Layer 7 of a small transformer language model trained on English Wikipedia (14 layers, counted from 0, width 64).
Take only the direct path to the model's output, skipping the later layers: a vector added to the residual stream pushes a token's score in proportion to its dot product with that token's output vector.

Output vectors of the tokens that the questions are about. A number n stands for (n - 128) times 0.038.
"0": 120, 199, 99, 74, 209, 171, 156, 77, 82, 161, 107, 106, 50, 65, 59, 97, 248, 137, 115, 181, 94, 154, 110, 208, 78, 105, 228, 189, 76, 149, 41, 113, 202, 203, 72, 89, 90, 166, 48, 130, 202, 102, 97, 192, 82, 53, 138, 164, 62, 170, 91, 175, 184, 58, 105, 35, 218, 113, 30, 79, 177, 125, 168, 136
"l": 119, 201, 98, 75, 210, 171, 153, 76, 81, 161, 106, 108, 48, 65, 59, 96, 247, 137, 116, 181, 95, 153, 111, 208, 78, 104, 229, 190, 75, 149, 41, 113, 202, 203, 72, 90, 91, 167, 47, 131, 201, 102, 97, 191, 81, 53, 138, 163, 62, 169, 91, 176, 184, 59, 104, 35, 218, 113, 30, 80, 176, 123, 168, 137
"rey": 111, 145, 134, 123, 125, 141, 147, 128, 126, 140, 103, 133, 112, 105, 127, 127, 165, 146, 128, 144, 130, 136, 131, 148, 92, 118, 174, 145, 153, 138, 120, 125, 147, 167, 111, 118, 119, 149, 123, 127, 134, 140, 124, 153, 81, 122, 100, 162, 96, 142, 134, 137, 159, 111, 117, 92, 161, 112, 108, 124, 151, 139, 147, 141
"къы": 117, 197, 101, 75, 209, 170, 154, 76, 87, 159, 110, 113, 53, 65, 62, 94, 244, 134, 115, 181, 99, 151, 110, 203, 76, 101, 222, 186, 77, 146, 43, 112, 203, 203, 74, 95, 92, 169, 49, 122, 198, 99, 100, 190, 85, 55, 137, 159, 62, 163, 97, 172, 186, 60, 110, 40, 217, 112, 32, 82, 174, 123, 171, 134
" kbd": 115, 199, 101, 86, 201, 167, 151, 81, 101, 151, 104, 114, 54, 72, 64, 101, 239, 131, 120, 173, 109, 145, 117, 204, 81, 108, 214, 180, 87, 144, 55, 114, 198, 198, 73, 100, 88, 167, 50, 125, 187, 105, 106, 188, 90, 68, 132, 155, 60, 156, 99, 164, 176, 77, 114, 46, 208, 117, 40, 88, 170, 121, 171, 135
" Bondelswarts": 116, 195, 99, 75, 207, 171, 158, 79, 84, 163, 107, 109, 51, 62, 66, 92, 244, 135, 118, 182, 100, 153, 106, 203, 76, 102, 224, 188, 77, 145, 41, 113, 203, 201, 72, 93, 92, 169, 47, 126, 199, 101, 100, 190, 84, 54, 136, 160, 64, 165, 94, 170, 181, 62, 107, 38, 217, 111, 32, 81, 176, 126, 170, 135
" Assembly": 104, 160, 124, 114, 138, 138, 128, 133, 134, 136, 117, 122, 122, 110, 120, 131, 161, 133, 146, 132, 123, 128, 99, 173, 122, 119, 139, 129, 127, 123, 102, 127, 136, 128, 100, 116, 114, 131, 113, 123, 135, 131, 106, 154, 119, 104, 141, 141, 111, 131, 112, 149, 156, 110, 145, 100, 145, 114, 104, 122, 149, 138, 141, 136
" respectively": 137, 151, 133, 94, 128, 128, 132, 120, 90, 121, 92, 137, 117, 107, 106, 145, 174, 145, 134, 133, 129, 144, 119, 164, 121, 133, 155, 144, 108, 122, 117, 107, 154, 144, 133, 122, 121, 151, 107, 129, 134, 117, 111, 156, 144, 104, 112, 141, 112, 126, 125, 122, 141, 104, 120, 125, 150, 141, 110, 119, 124, 130, 154, 138
"ean": 111, 178, 126, 107, 151, 138, 141, 124, 151, 140, 116, 147, 112, 123, 135, 144, 192, 120, 102, 123, 127, 151, 98, 176, 140, 161, 168, 136, 112, 107, 120, 123, 153, 153, 119, 113, 119, 139, 109, 146, 143, 101, 103, 149, 108, 130, 144, 133, 99, 150, 114, 144, 133, 123, 120, 90, 155, 123, 101, 103, 149, 114, 128, 135
"length": 103, 151, 136, 93, 156, 159, 134, 111, 130, 149, 119, 128, 83, 100, 81, 120, 185, 143, 141, 149, 101, 126, 153, 163, 108, 111, 170, 151, 114, 138, 76, 119, 167, 144, 103, 152, 117, 188, 112, 132, 120, 117, 114, 154, 134, 111, 139, 164, 106, 140, 104, 141, 157, 117, 102, 90, 156, 132, 106, 94, 133, 125, 158, 126
" including": 119, 141, 110, 108, 130, 143, 135, 107, 107, 123, 107, 141, 121, 124, 117, 146, 169, 121, 128, 154, 128, 128, 131, 161, 110, 113, 149, 151, 100, 126, 118, 112, 128, 115, 129, 135, 122, 139, 111, 131, 115, 123, 124, 136, 149, 114, 128, 134, 117, 113, 120, 144, 145, 116, 112, 106, 139, 131, 102, 128, 131, 127, 149, 147
" Абы": 119, 200, 97, 75, 210, 172, 155, 77, 83, 161, 107, 107, 49, 65, 59, 97, 247, 135, 115, 180, 94, 153, 110, 207, 78, 105, 229, 188, 75, 149, 39, 112, 203, 204, 71, 89, 91, 165, 48, 131, 203, 102, 96, 190, 80, 53, 137, 165, 61, 169, 91, 175, 183, 57, 104, 36, 218, 113, 31, 80, 176, 124, 170, 135
"ે": 122, 195, 96, 75, 205, 172, 156, 78, 82, 162, 111, 101, 46, 66, 62, 97, 244, 139, 110, 186, 92, 156, 111, 205, 82, 103, 227, 190, 78, 151, 42, 112, 202, 199, 73, 85, 91, 165, 49, 130, 205, 99, 99, 190, 81, 52, 144, 162, 65, 170, 88, 177, 182, 57, 103, 32, 217, 114, 34, 80, 182, 131, 167, 136
"inomial": 145, 148, 134, 79, 185, 159, 153, 76, 104, 131, 162, 104, 96, 89, 117, 125, 211, 146, 122, 180, 82, 132, 139, 189, 113, 119, 167, 165, 122, 121, 103, 127, 173, 158, 92, 126, 100, 157, 92, 116, 163, 100, 122, 127, 82, 110, 113, 115, 75, 140, 117, 159, 154, 123, 144, 78, 171, 132, 74, 104, 134, 152, 165, 111
" dynasty": 130, 160, 128, 132, 163, 135, 133, 101, 123, 147, 110, 118, 95, 101, 112, 137, 182, 135, 127, 149, 113, 132, 102, 156, 131, 133, 166, 144, 125, 134, 85, 126, 158, 130, 95, 130, 121, 145, 100, 109, 161, 146, 108, 151, 100, 108, 139, 130, 113, 126, 122, 139, 136, 119, 128, 75, 145, 144, 96, 91, 143, 131, 149, 140
" would": 128, 158, 122, 112, 135, 124, 138, 135, 117, 127, 98, 116, 129, 117, 107, 139, 165, 107, 159, 135, 124, 125, 117, 143, 125, 132, 139, 124, 122, 130, 108, 126, 146, 156, 119, 133, 125, 152, 109, 150, 140, 123, 121, 155, 130, 111, 112, 131, 118, 123, 144, 131, 147, 132, 110, 122, 135, 140, 126, 131, 133, 136, 134, 132
"Avalokiteśvara": 118, 191, 97, 75, 206, 171, 158, 82, 87, 162, 103, 104, 52, 64, 67, 91, 236, 138, 108, 188, 98, 154, 107, 206, 84, 100, 224, 184, 74, 147, 39, 112, 202, 194, 75, 88, 93, 164, 50, 124, 208, 100, 102, 191, 84, 55, 140, 159, 69, 163, 93, 168, 187, 60, 106, 34, 215, 109, 34, 82, 181, 130, 169, 136
"'": 113, 133, 115, 110, 117, 121, 122, 130, 135, 119, 100, 124, 133, 121, 147, 139, 127, 122, 140, 129, 115, 127, 115, 134, 147, 133, 119, 128, 107, 143, 128, 138, 126, 146, 111, 153, 130, 118, 140, 137, 121, 117, 134, 127, 117, 115, 120, 151, 134, 123, 125, 136, 147, 124, 106, 120, 125, 128, 139, 130, 109, 132, 138, 148

Output weights of attention head 0. The head adds the sum of these rows, row i times number i of z. A number n stands for (n - 128) times 0.0073.
o0: 110, 106, 132, 152, 65, 174, 74, 170, 117, 137, 147, 142, 128, 142, 160, 112, 56, 190, 169, 140, 121, 128, 178, 94, 149, 150, 127, 136, 137, 100, 112, 156, 135, 138, 107, 100, 151, 74, 112, 128, 144, 171, 120, 46, 70, 137, 167, 132, 93, 113, 114, 180, 108, 112, 123, 107, 56, 154, 164, 77, 101, 154, 110, 138
o1: 146, 113, 138, 66, 205, 108, 69, 105, 108, 66, 167, 135, 122, 105, 108, 107, 127, 162, 80, 126, 146, 107, 160, 125, 124, 169, 149, 177, 137, 114, 155, 109, 155, 139, 133, 139, 132, 95, 125, 151, 123, 128, 122, 164, 105, 146, 134, 97, 116, 119, 100, 143, 167, 100, 185, 124, 142, 134, 135, 157, 122, 79, 90, 157
o2: 107, 113, 137, 132, 89, 120, 130, 114, 120, 80, 69, 91, 50, 100, 140, 119, 125, 165, 97, 117, 151, 126, 155, 133, 116, 108, 173, 94, 149, 116, 137, 129, 157, 113, 108, 105, 69, 123, 120, 120, 142, 165, 122, 139, 117, 112, 92, 108, 95, 121, 140, 124, 71, 170, 140, 130, 108, 122, 112, 72, 126, 106, 127, 133
o3: 150, 169, 154, 90, 211, 140, 103, 170, 144, 135, 122, 134, 127, 117, 150, 131, 145, 153, 101, 144, 125, 116, 77, 106, 150, 168, 119, 111, 118, 88, 139, 119, 110, 154, 150, 123, 97, 93, 110, 109, 122, 135, 140, 183, 76, 120, 124, 134, 89, 113, 179, 149, 140, 171, 126, 153, 118, 125, 101, 95, 137, 192, 149, 104
o4: 148, 173, 157, 116, 101, 119, 123, 140, 38, 163, 97, 77, 93, 136, 85, 108, 121, 164, 157, 122, 153, 129, 146, 40, 175, 84, 135, 110, 129, 130, 126, 86, 136, 151, 115, 114, 147, 142, 146, 108, 145, 149, 107, 96, 149, 117, 112, 124, 86, 153, 106, 192, 109, 145, 127, 139, 74, 108, 124, 84, 141, 133, 145, 113
o5: 121, 127, 139, 109, 132, 131, 143, 122, 91, 195, 153, 108, 178, 164, 129, 124, 134, 67, 145, 109, 115, 134, 138, 106, 159, 137, 110, 136, 100, 143, 141, 121, 128, 213, 139, 177, 191, 134, 160, 100, 119, 99, 141, 101, 105, 117, 95, 134, 147, 109, 103, 135, 145, 128, 105, 112, 96, 129, 107, 200, 145, 127, 156, 117
o6: 150, 119, 103, 121, 153, 103, 118, 105, 139, 96, 175, 125, 121, 122, 144, 105, 167, 151, 77, 168, 80, 132, 102, 159, 66, 115, 133, 184, 120, 125, 174, 94, 112, 118, 136, 179, 153, 98, 114, 114, 135, 146, 164, 121, 156, 115, 172, 136, 155, 95, 144, 127, 86, 91, 113, 175, 98, 169, 159, 153, 135, 141, 158, 132
o7: 151, 104, 122, 128, 161, 113, 170, 87, 99, 174, 181, 86, 164, 182, 78, 155, 123, 76, 79, 153, 126, 69, 109, 122, 170, 157, 133, 125, 80, 150, 167, 102, 113, 142, 115, 113, 199, 139, 167, 123, 130, 64, 109, 133, 111, 81, 141, 151, 154, 88, 108, 118, 98, 140, 127, 144, 132, 67, 73, 148, 141, 110, 122, 116
o8: 139, 114, 102, 92, 188, 122, 154, 124, 128, 129, 166, 135, 104, 157, 139, 102, 115, 63, 56, 123, 142, 139, 137, 124, 102, 149, 144, 116, 133, 116, 136, 116, 159, 139, 103, 127, 113, 126, 138, 112, 153, 85, 140, 112, 125, 136, 81, 107, 171, 120, 109, 99, 115, 156, 129, 144, 179, 93, 80, 185, 116, 73, 98, 122
o9: 91, 120, 60, 83, 126, 134, 121, 62, 129, 119, 115, 113, 184, 112, 72, 116, 153, 96, 103, 153, 143, 146, 122, 150, 149, 139, 127, 133, 173, 174, 144, 128, 157, 197, 77, 153, 185, 156, 120, 165, 123, 93, 160, 167, 132, 155, 123, 118, 107, 129, 128, 128, 170, 142, 147, 74, 117, 154, 117, 122, 142, 109, 169, 140
o10: 127, 143, 132, 102, 165, 149, 128, 112, 132, 174, 165, 74, 140, 178, 97, 130, 99, 114, 84, 114, 155, 67, 154, 73, 138, 139, 126, 124, 121, 86, 118, 102, 133, 161, 115, 76, 41, 126, 155, 111, 120, 103, 148, 131, 89, 152, 108, 112, 106, 155, 124, 150, 121, 175, 149, 132, 172, 99, 93, 165, 128, 95, 109, 123
o11: 151, 82, 129, 146, 108, 87, 173, 131, 97, 92, 144, 176, 102, 196, 94, 176, 72, 116, 86, 136, 129, 132, 181, 121, 95, 132, 118, 86, 116, 138, 157, 157, 97, 127, 106, 124, 91, 104, 175, 102, 178, 82, 123, 92, 95, 107, 166, 113, 148, 145, 75, 157, 90, 71, 162, 132, 192, 118, 108, 112, 95, 139, 120, 196
o12: 168, 155, 162, 120, 173, 133, 111, 109, 121, 159, 127, 108, 128, 141, 113, 129, 136, 95, 125, 142, 107, 133, 125, 125, 182, 119, 92, 88, 148, 66, 127, 128, 141, 154, 88, 162, 117, 127, 162, 119, 147, 95, 151, 104, 107, 71, 115, 125, 140, 151, 126, 179, 94, 164, 71, 148, 117, 127, 135, 171, 132, 155, 61, 122
o13: 155, 133, 110, 145, 80, 129, 132, 120, 153, 119, 79, 174, 158, 65, 122, 163, 197, 148, 144, 123, 126, 170, 57, 170, 144, 107, 127, 135, 136, 186, 93, 145, 124, 85, 133, 174, 160, 137, 79, 164, 146, 97, 131, 132, 158, 148, 123, 134, 162, 70, 143, 153, 152, 109, 113, 109, 159, 143, 155, 73, 135, 177, 121, 187
o14: 77, 174, 119, 122, 121, 165, 132, 123, 170, 135, 90, 116, 103, 101, 185, 146, 122, 140, 140, 131, 92, 137, 152, 133, 82, 141, 149, 149, 114, 91, 155, 131, 124, 100, 140, 78, 105, 132, 86, 111, 102, 141, 118, 143, 132, 159, 156, 153, 146, 105, 186, 132, 145, 128, 168, 123, 68, 214, 162, 147, 113, 124, 153, 97
o15: 151, 89, 98, 135, 86, 93, 84, 126, 115, 87, 111, 152, 89, 129, 136, 147, 117, 158, 112, 162, 140, 144, 135, 170, 79, 96, 123, 103, 192, 153, 167, 140, 139, 96, 127, 145, 140, 138, 91, 134, 116, 166, 163, 123, 174, 127, 169, 158, 73, 162, 148, 126, 88, 139, 77, 159, 132, 103, 116, 63, 144, 150, 143, 130
o16: 112, 135, 159, 112, 110, 158, 180, 163, 97, 111, 73, 131, 106, 105, 138, 135, 127, 104, 199, 117, 145, 122, 80, 129, 143, 118, 157, 134, 143, 182, 96, 121, 130, 119, 178, 122, 134, 171, 125, 127, 120, 149, 126, 180, 168, 82, 141, 143, 130, 86, 142, 87, 147, 157, 107, 108, 145, 93, 123, 114, 146, 125, 177, 88
o17: 85, 181, 95, 104, 118, 139, 137, 98, 126, 67, 89, 153, 149, 59, 78, 118, 214, 137, 93, 133, 180, 155, 102, 180, 121, 107, 131, 132, 58, 134, 138, 113, 152, 116, 112, 140, 183, 155, 120, 164, 173, 91, 96, 154, 177, 101, 111, 112, 125, 145, 101, 127, 149, 112, 113, 138, 140, 168, 151, 92, 98, 108, 77, 174
o18: 136, 116, 123, 62, 148, 110, 141, 71, 149, 80, 100, 79, 104, 123, 115, 104, 144, 124, 129, 117, 122, 77, 127, 167, 147, 139, 114, 90, 117, 106, 145, 146, 140, 139, 105, 196, 112, 140, 178, 102, 140, 122, 75, 114, 158, 146, 91, 93, 129, 171, 129, 83, 140, 152, 169, 116, 89, 131, 124, 154, 123, 104, 156, 106
o19: 123, 144, 129, 149, 151, 87, 88, 95, 160, 155, 193, 126, 166, 145, 80, 107, 131, 134, 90, 136, 91, 104, 159, 125, 105, 88, 110, 104, 156, 175, 146, 95, 161, 134, 85, 140, 183, 121, 154, 136, 126, 149, 185, 101, 61, 124, 144, 153, 124, 94, 86, 156, 89, 102, 117, 127, 151, 145, 96, 124, 182, 128, 154, 172
o20: 109, 131, 103, 141, 147, 118, 149, 95, 126, 165, 173, 74, 136, 110, 112, 112, 167, 100, 87, 102, 79, 129, 111, 155, 128, 128, 106, 162, 142, 140, 168, 77, 101, 125, 71, 161, 202, 142, 150, 128, 71, 101, 151, 134, 153, 111, 155, 125, 208, 71, 122, 128, 84, 128, 159, 127, 71, 181, 150, 147, 154, 141, 166, 114
o21: 133, 102, 117, 108, 67, 201, 148, 121, 105, 136, 146, 177, 150, 162, 144, 132, 146, 136, 93, 184, 146, 127, 131, 99, 118, 135, 126, 213, 105, 140, 140, 99, 142, 189, 164, 160, 123, 114, 95, 147, 129, 99, 188, 82, 137, 144, 140, 117, 186, 49, 126, 198, 132, 102, 110, 116, 157, 127, 145, 189, 98, 105, 123, 139
o22: 133, 90, 149, 162, 135, 167, 103, 123, 111, 125, 110, 115, 132, 162, 104, 146, 133, 172, 138, 187, 127, 117, 98, 144, 114, 154, 153, 177, 108, 192, 124, 131, 125, 132, 124, 128, 145, 151, 135, 140, 137, 169, 157, 152, 114, 127, 130, 166, 169, 86, 162, 84, 81, 114, 144, 122, 170, 106, 138, 164, 120, 119, 186, 113
o23: 89, 86, 105, 122, 125, 149, 125, 57, 133, 158, 192, 117, 136, 117, 106, 160, 163, 88, 49, 158, 106, 68, 146, 127, 127, 117, 177, 83, 143, 139, 89, 101, 146, 100, 64, 117, 110, 167, 101, 157, 136, 107, 137, 165, 93, 127, 133, 133, 121, 98, 84, 122, 78, 187, 177, 111, 173, 129, 87, 149, 150, 136, 133, 137
o24: 141, 108, 119, 137, 61, 129, 148, 164, 100, 94, 105, 151, 74, 122, 196, 122, 103, 199, 160, 135, 112, 163, 133, 84, 76, 108, 136, 189, 120, 117, 160, 117, 135, 70, 177, 151, 59, 115, 109, 86, 149, 149, 136, 100, 190, 148, 168, 132, 144, 128, 182, 153, 99, 110, 132, 173, 132, 160, 170, 127, 105, 121, 120, 139
o25: 113, 131, 125, 134, 129, 144, 124, 103, 101, 109, 136, 102, 89, 85, 113, 143, 161, 142, 138, 188, 105, 108, 130, 187, 131, 136, 154, 134, 115, 133, 121, 119, 130, 143, 152, 141, 169, 189, 118, 112, 118, 165, 133, 175, 154, 91, 185, 146, 97, 123, 142, 106, 110, 101, 103, 110, 81, 164, 146, 132, 145, 169, 158, 118
o26: 119, 183, 100, 126, 155, 105, 135, 93, 128, 125, 99, 157, 126, 107, 92, 139, 155, 135, 97, 155, 132, 185, 111, 178, 123, 107, 118, 91, 140, 127, 114, 120, 145, 112, 122, 132, 179, 143, 110, 139, 123, 102, 131, 149, 159, 58, 113, 149, 93, 153, 110, 122, 119, 108, 90, 146, 129, 150, 118, 101, 149, 154, 112, 146
o27: 122, 134, 123, 151, 163, 129, 124, 130, 160, 174, 143, 68, 137, 154, 106, 149, 128, 80, 130, 143, 109, 108, 131, 160, 118, 96, 108, 69, 114, 123, 127, 106, 139, 94, 61, 58, 146, 162, 137, 157, 144, 102, 131, 145, 136, 109, 132, 157, 160, 175, 156, 66, 105, 181, 111, 162, 112, 115, 139, 182, 151, 92, 95, 101
o28: 106, 179, 106, 105, 135, 119, 109, 128, 120, 105, 97, 170, 165, 151, 156, 138, 83, 189, 109, 131, 172, 115, 150, 102, 91, 104, 89, 163, 148, 143, 106, 137, 127, 124, 133, 92, 153, 74, 34, 160, 101, 88, 153, 131, 130, 130, 100, 155, 103, 96, 141, 93, 100, 146, 155, 157, 175, 153, 137, 132, 117, 102, 140, 133
o29: 182, 127, 154, 122, 112, 150, 99, 149, 112, 57, 101, 140, 116, 132, 148, 115, 153, 179, 119, 158, 133, 130, 102, 153, 44, 119, 124, 216, 96, 137, 148, 113, 147, 125, 182, 147, 59, 103, 83, 101, 145, 124, 199, 128, 201, 121, 154, 139, 134, 120, 195, 146, 126, 77, 83, 191, 209, 99, 139, 133, 102, 99, 104, 174
o30: 139, 111, 124, 136, 158, 157, 60, 101, 191, 133, 158, 120, 152, 113, 121, 121, 146, 112, 155, 144, 97, 108, 144, 157, 97, 121, 175, 159, 114, 181, 137, 105, 159, 79, 150, 115, 164, 135, 101, 166, 126, 156, 117, 126, 145, 163, 107, 133, 148, 167, 68, 118, 153, 119, 156, 133, 140, 111, 114, 142, 131, 168, 136, 88
o31: 160, 125, 134, 151, 162, 73, 7, 132, 180, 135, 122, 149, 109, 113, 165, 128, 89, 191, 169, 121, 99, 162, 169, 167, 95, 144, 127, 93, 200, 118, 117, 163, 148, 122, 139, 133, 129, 95, 114, 134, 114, 196, 158, 115, 92, 173, 135, 146, 51, 187, 126, 138, 155, 86, 145, 130, 90, 161, 151, 129, 153, 195, 134, 137

Each question shows a token from some text and the vector z that the head gathered there. A number n stands for (n - 128) times 0.051.

" with": 129, 117, 118, 112, 128, 135, 106, 150, 116, 133, 114, 127, 108, 139, 128, 116, 140, 125, 116, 118, 128, 136, 153, 99, 117, 104, 110, 139, 127, 120, 143, 116
Which two tokens does it push up most, strongest first? "'", " would"

"en": 117, 135, 120, 120, 122, 132, 133, 122, 130, 123, 103, 124, 134, 133, 132, 124, 137, 132, 123, 125, 131, 117, 126, 99, 118, 130, 143, 131, 133, 140, 133, 146
Which of these tokens does it push up most? " respectively"

"mark": 76, 155, 131, 142, 123, 106, 146, 110, 131, 99, 113, 84, 120, 94, 125, 156, 178, 77, 137, 89, 113, 94, 137, 98, 160, 131, 114, 153, 153, 180, 132, 155
Which of these tokens does it push up most? " respectively"

" formed": 132, 118, 114, 146, 106, 137, 118, 138, 122, 152, 122, 109, 150, 150, 150, 98, 113, 160, 138, 76, 96, 130, 136, 77, 108, 118, 131, 143, 127, 151, 94, 111
Which of these tokens does it push up most? " would"

" named": 131, 120, 99, 170, 105, 142, 124, 156, 119, 124, 127, 147, 139, 158, 98, 153, 129, 93, 96, 138, 90, 128, 136, 116, 103, 118, 138, 97, 150, 152, 108, 163
Which two tokens does it push up most, strongest first? "rey", "'"

" industry": 150, 118, 169, 112, 124, 82, 83, 99, 99, 114, 81, 116, 91, 161, 141, 128, 153, 138, 132, 96, 102, 78, 137, 153, 97, 133, 125, 135, 124, 38, 156, 152
Which of these tokens does it push up most? " dynasty"

" so": 112, 138, 95, 126, 101, 149, 131, 157, 133, 137, 109, 135, 138, 160, 101, 133, 130, 118, 116, 133, 104, 137, 145, 112, 107, 123, 133, 117, 144, 168, 131, 148
Pushed down most: " dynasty"

" the": 136, 121, 129, 99, 137, 110, 104, 127, 109, 127, 81, 112, 98, 155, 129, 124, 149, 155, 131, 109, 119, 102, 136, 117, 106, 124, 130, 143, 132, 87, 175, 131
Which of these tokens does it push up most? "length"

" tournament": 114, 146, 131, 149, 117, 108, 113, 88, 137, 161, 123, 91, 115, 129, 124, 143, 153, 139, 128, 105, 122, 108, 141, 90, 106, 112, 130, 138, 146, 146, 140, 147
Which of these tokens does it push up most? " kbd"

" racing": 131, 140, 120, 123, 148, 112, 121, 137, 118, 124, 100, 114, 139, 158, 110, 117, 120, 183, 129, 90, 132, 130, 108, 110, 120, 118, 140, 148, 135, 130, 130, 100
Pushed down most: "rey"

"id": 120, 140, 120, 127, 106, 137, 150, 139, 142, 138, 138, 115, 116, 100, 146, 125, 119, 117, 124, 145, 151, 135, 124, 158, 85, 142, 139, 130, 147, 96, 147, 142
Which of these tokens does it push up most? "inomial"

" S": 116, 144, 125, 133, 153, 130, 156, 145, 113, 110, 117, 138, 132, 108, 135, 127, 117, 123, 147, 149, 132, 114, 133, 100, 130, 138, 134, 113, 109, 142, 147, 154
Which of these tokens does it push up most? "inomial"

"tion": 202, 135, 170, 120, 151, 80, 108, 92, 71, 145, 79, 145, 116, 177, 126, 171, 107, 164, 107, 168, 102, 88, 104, 166, 89, 155, 161, 105, 125, 45, 139, 187
Pushed down most: " including"

" bar": 126, 127, 115, 120, 130, 130, 114, 158, 102, 132, 112, 139, 129, 139, 127, 110, 138, 138, 122, 123, 159, 134, 147, 94, 112, 121, 119, 138, 124, 125, 118, 102
Which of these tokens does it push up most? "'"

" in": 111, 137, 119, 147, 126, 111, 147, 112, 114, 131, 100, 97, 110, 159, 134, 120, 131, 134, 127, 133, 153, 103, 149, 102, 119, 130, 133, 134, 132, 129, 145, 152
Which of these tokens does it push up most? " dynasty"

" although": 120, 127, 125, 136, 131, 131, 122, 150, 107, 123, 114, 109, 130, 141, 121, 120, 142, 127, 121, 117, 135, 122, 141, 104, 116, 135, 126, 132, 132, 132, 125, 117
Which two tokens does it push up most, strongest first? " would", " respectively"

"ong": 124, 121, 120, 131, 132, 131, 127, 147, 130, 128, 109, 88, 68, 133, 126, 139, 135, 142, 133, 112, 129, 138, 164, 91, 120, 108, 107, 115, 126, 151, 182, 130
Which of these tokens does it push up most? " respectively"

" goals": 114, 153, 109, 138, 114, 110, 109, 115, 164, 122, 130, 140, 125, 143, 131, 98, 129, 141, 126, 99, 90, 104, 111, 71, 130, 96, 121, 135, 106, 159, 143, 146
Which two tokens does it push up most, strongest first? "ean", " respectively"

" Re": 119, 131, 125, 126, 110, 134, 152, 122, 140, 125, 123, 117, 124, 110, 139, 141, 124, 109, 124, 144, 136, 134, 128, 136, 111, 139, 138, 126, 141, 130, 140, 152
Which of these tokens does it push up most? "inomial"

" was": 140, 135, 83, 140, 91, 145, 115, 153, 132, 142, 114, 153, 129, 179, 72, 152, 127, 91, 89, 144, 57, 146, 143, 107, 99, 107, 125, 86, 149, 170, 133, 169
Pushed down most: "length"

",": 121, 124, 110, 122, 132, 140, 116, 136, 107, 138, 107, 123, 137, 148, 115, 110, 148, 123, 119, 123, 153, 140, 151, 109, 92, 118, 125, 132, 134, 111, 136, 122
Which two tokens does it push up most, strongest first? " would", "'"

"rate": 111, 149, 112, 101, 98, 122, 138, 116, 147, 132, 90, 122, 117, 137, 139, 151, 134, 131, 111, 119, 144, 143, 120, 126, 155, 135, 122, 137, 140, 169, 123, 127
Which two tokens does it push up most, strongest first? " including", " respectively"

" race": 208, 142, 171, 125, 153, 78, 103, 93, 69, 140, 84, 142, 114, 169, 128, 192, 105, 150, 89, 172, 92, 82, 106, 156, 94, 154, 159, 107, 140, 62, 146, 212
Pushed down most: " including"

" contract": 207, 137, 171, 122, 139, 77, 130, 99, 79, 121, 86, 155, 118, 174, 137, 182, 82, 144, 91, 190, 88, 90, 114, 182, 108, 153, 161, 111, 124, 59, 161, 217
Pushed down most: " would"

" champion": 162, 101, 160, 139, 145, 99, 78, 98, 86, 134, 79, 111, 104, 174, 149, 123, 164, 139, 118, 92, 111, 81, 108, 153, 92, 151, 132, 123, 129, 11, 110, 131
Which two tokens does it push up most, strongest first? " dynasty", " Assembly"

" made": 143, 125, 82, 142, 91, 150, 109, 152, 131, 146, 118, 154, 134, 182, 68, 156, 128, 88, 87, 148, 59, 153, 141, 119, 91, 109, 129, 84, 147, 164, 133, 167
Pushed down most: "length"

"s": 114, 138, 105, 113, 118, 128, 127, 123, 125, 125, 106, 121, 126, 132, 139, 121, 132, 132, 117, 111, 130, 129, 122, 102, 137, 126, 130, 136, 130, 141, 133, 137
Which of these tokens does it push up most? " respectively"

" future": 135, 127, 136, 123, 134, 90, 92, 93, 106, 138, 79, 103, 110, 195, 129, 115, 147, 148, 123, 106, 124, 81, 108, 136, 83, 123, 133, 132, 122, 39, 152, 145
Which of these tokens does it push up most? " dynasty"

"ient": 94, 123, 154, 116, 123, 111, 136, 135, 157, 120, 96, 126, 108, 156, 141, 141, 152, 84, 136, 140, 144, 119, 186, 157, 145, 133, 134, 148, 144, 136, 146, 150
Pushed down most: "ean"

" and": 120, 123, 113, 117, 122, 132, 126, 129, 113, 122, 110, 126, 138, 152, 124, 118, 129, 127, 112, 122, 145, 137, 137, 109, 119, 114, 123, 140, 125, 126, 132, 127
Which two tokens does it push up most, strongest first? "'", " would"

"CA": 126, 148, 126, 175, 148, 129, 161, 148, 87, 167, 136, 96, 117, 142, 145, 103, 121, 129, 147, 159, 198, 133, 165, 111, 114, 142, 110, 107, 124, 136, 118, 122
Which of these tokens does it push up most? "inomial"

"\n": 102, 151, 120, 152, 128, 141, 169, 157, 111, 138, 136, 127, 124, 150, 144, 73, 122, 133, 151, 160, 181, 144, 136, 133, 121, 140, 112, 80, 88, 134, 123, 116
Pushed down most: "rey"

" immediately": 108, 111, 119, 141, 118, 151, 130, 153, 121, 142, 118, 95, 152, 148, 136, 105, 140, 121, 133, 103, 136, 121, 127, 97, 117, 125, 126, 131, 116, 132, 112, 111
Which two tokens does it push up most, strongest first? " would", "'"

" FC": 128, 99, 125, 147, 133, 131, 108, 139, 100, 139, 107, 98, 151, 163, 152, 102, 140, 160, 145, 87, 132, 114, 136, 101, 98, 135, 146, 149, 133, 92, 117, 109
Which of these tokens does it push up most? " would"

" separate": 176, 108, 167, 135, 147, 87, 120, 79, 88, 135, 88, 159, 139, 156, 107, 183, 100, 138, 103, 179, 128, 68, 103, 156, 98, 137, 164, 104, 133, 53, 120, 182
Which of these tokens does it push up most? " dynasty"

" that": 135, 100, 128, 140, 137, 128, 104, 140, 101, 135, 102, 103, 140, 164, 147, 107, 142, 158, 138, 91, 129, 112, 132, 112, 100, 133, 142, 146, 132, 82, 124, 111
Which of these tokens does it push up most? " would"

"ster": 140, 110, 105, 98, 149, 147, 126, 179, 105, 130, 108, 116, 104, 139, 129, 127, 134, 161, 101, 111, 133, 154, 151, 112, 130, 127, 134, 136, 143, 143, 161, 100
Which two tokens does it push up most, strongest first? " including", " respectively"

" English": 164, 100, 158, 120, 151, 100, 80, 112, 90, 122, 74, 111, 104, 159, 145, 129, 161, 141, 126, 88, 111, 87, 115, 145, 101, 141, 131, 128, 124, 17, 138, 133
Which two tokens does it push up most, strongest first? " dynasty", " Assembly"

" Hand": 86, 145, 131, 147, 128, 108, 152, 112, 132, 98, 116, 98, 128, 94, 125, 161, 164, 83, 130, 108, 116, 97, 128, 103, 153, 134, 124, 153, 145, 169, 127, 156
Which of these tokens does it push up most? " respectively"

" Adam": 132, 98, 133, 158, 122, 129, 129, 138, 121, 101, 122, 135, 135, 143, 136, 120, 144, 106, 115, 104, 133, 139, 153, 119, 137, 115, 123, 124, 120, 119, 115, 113
Which of these tokens does it push up most? "'"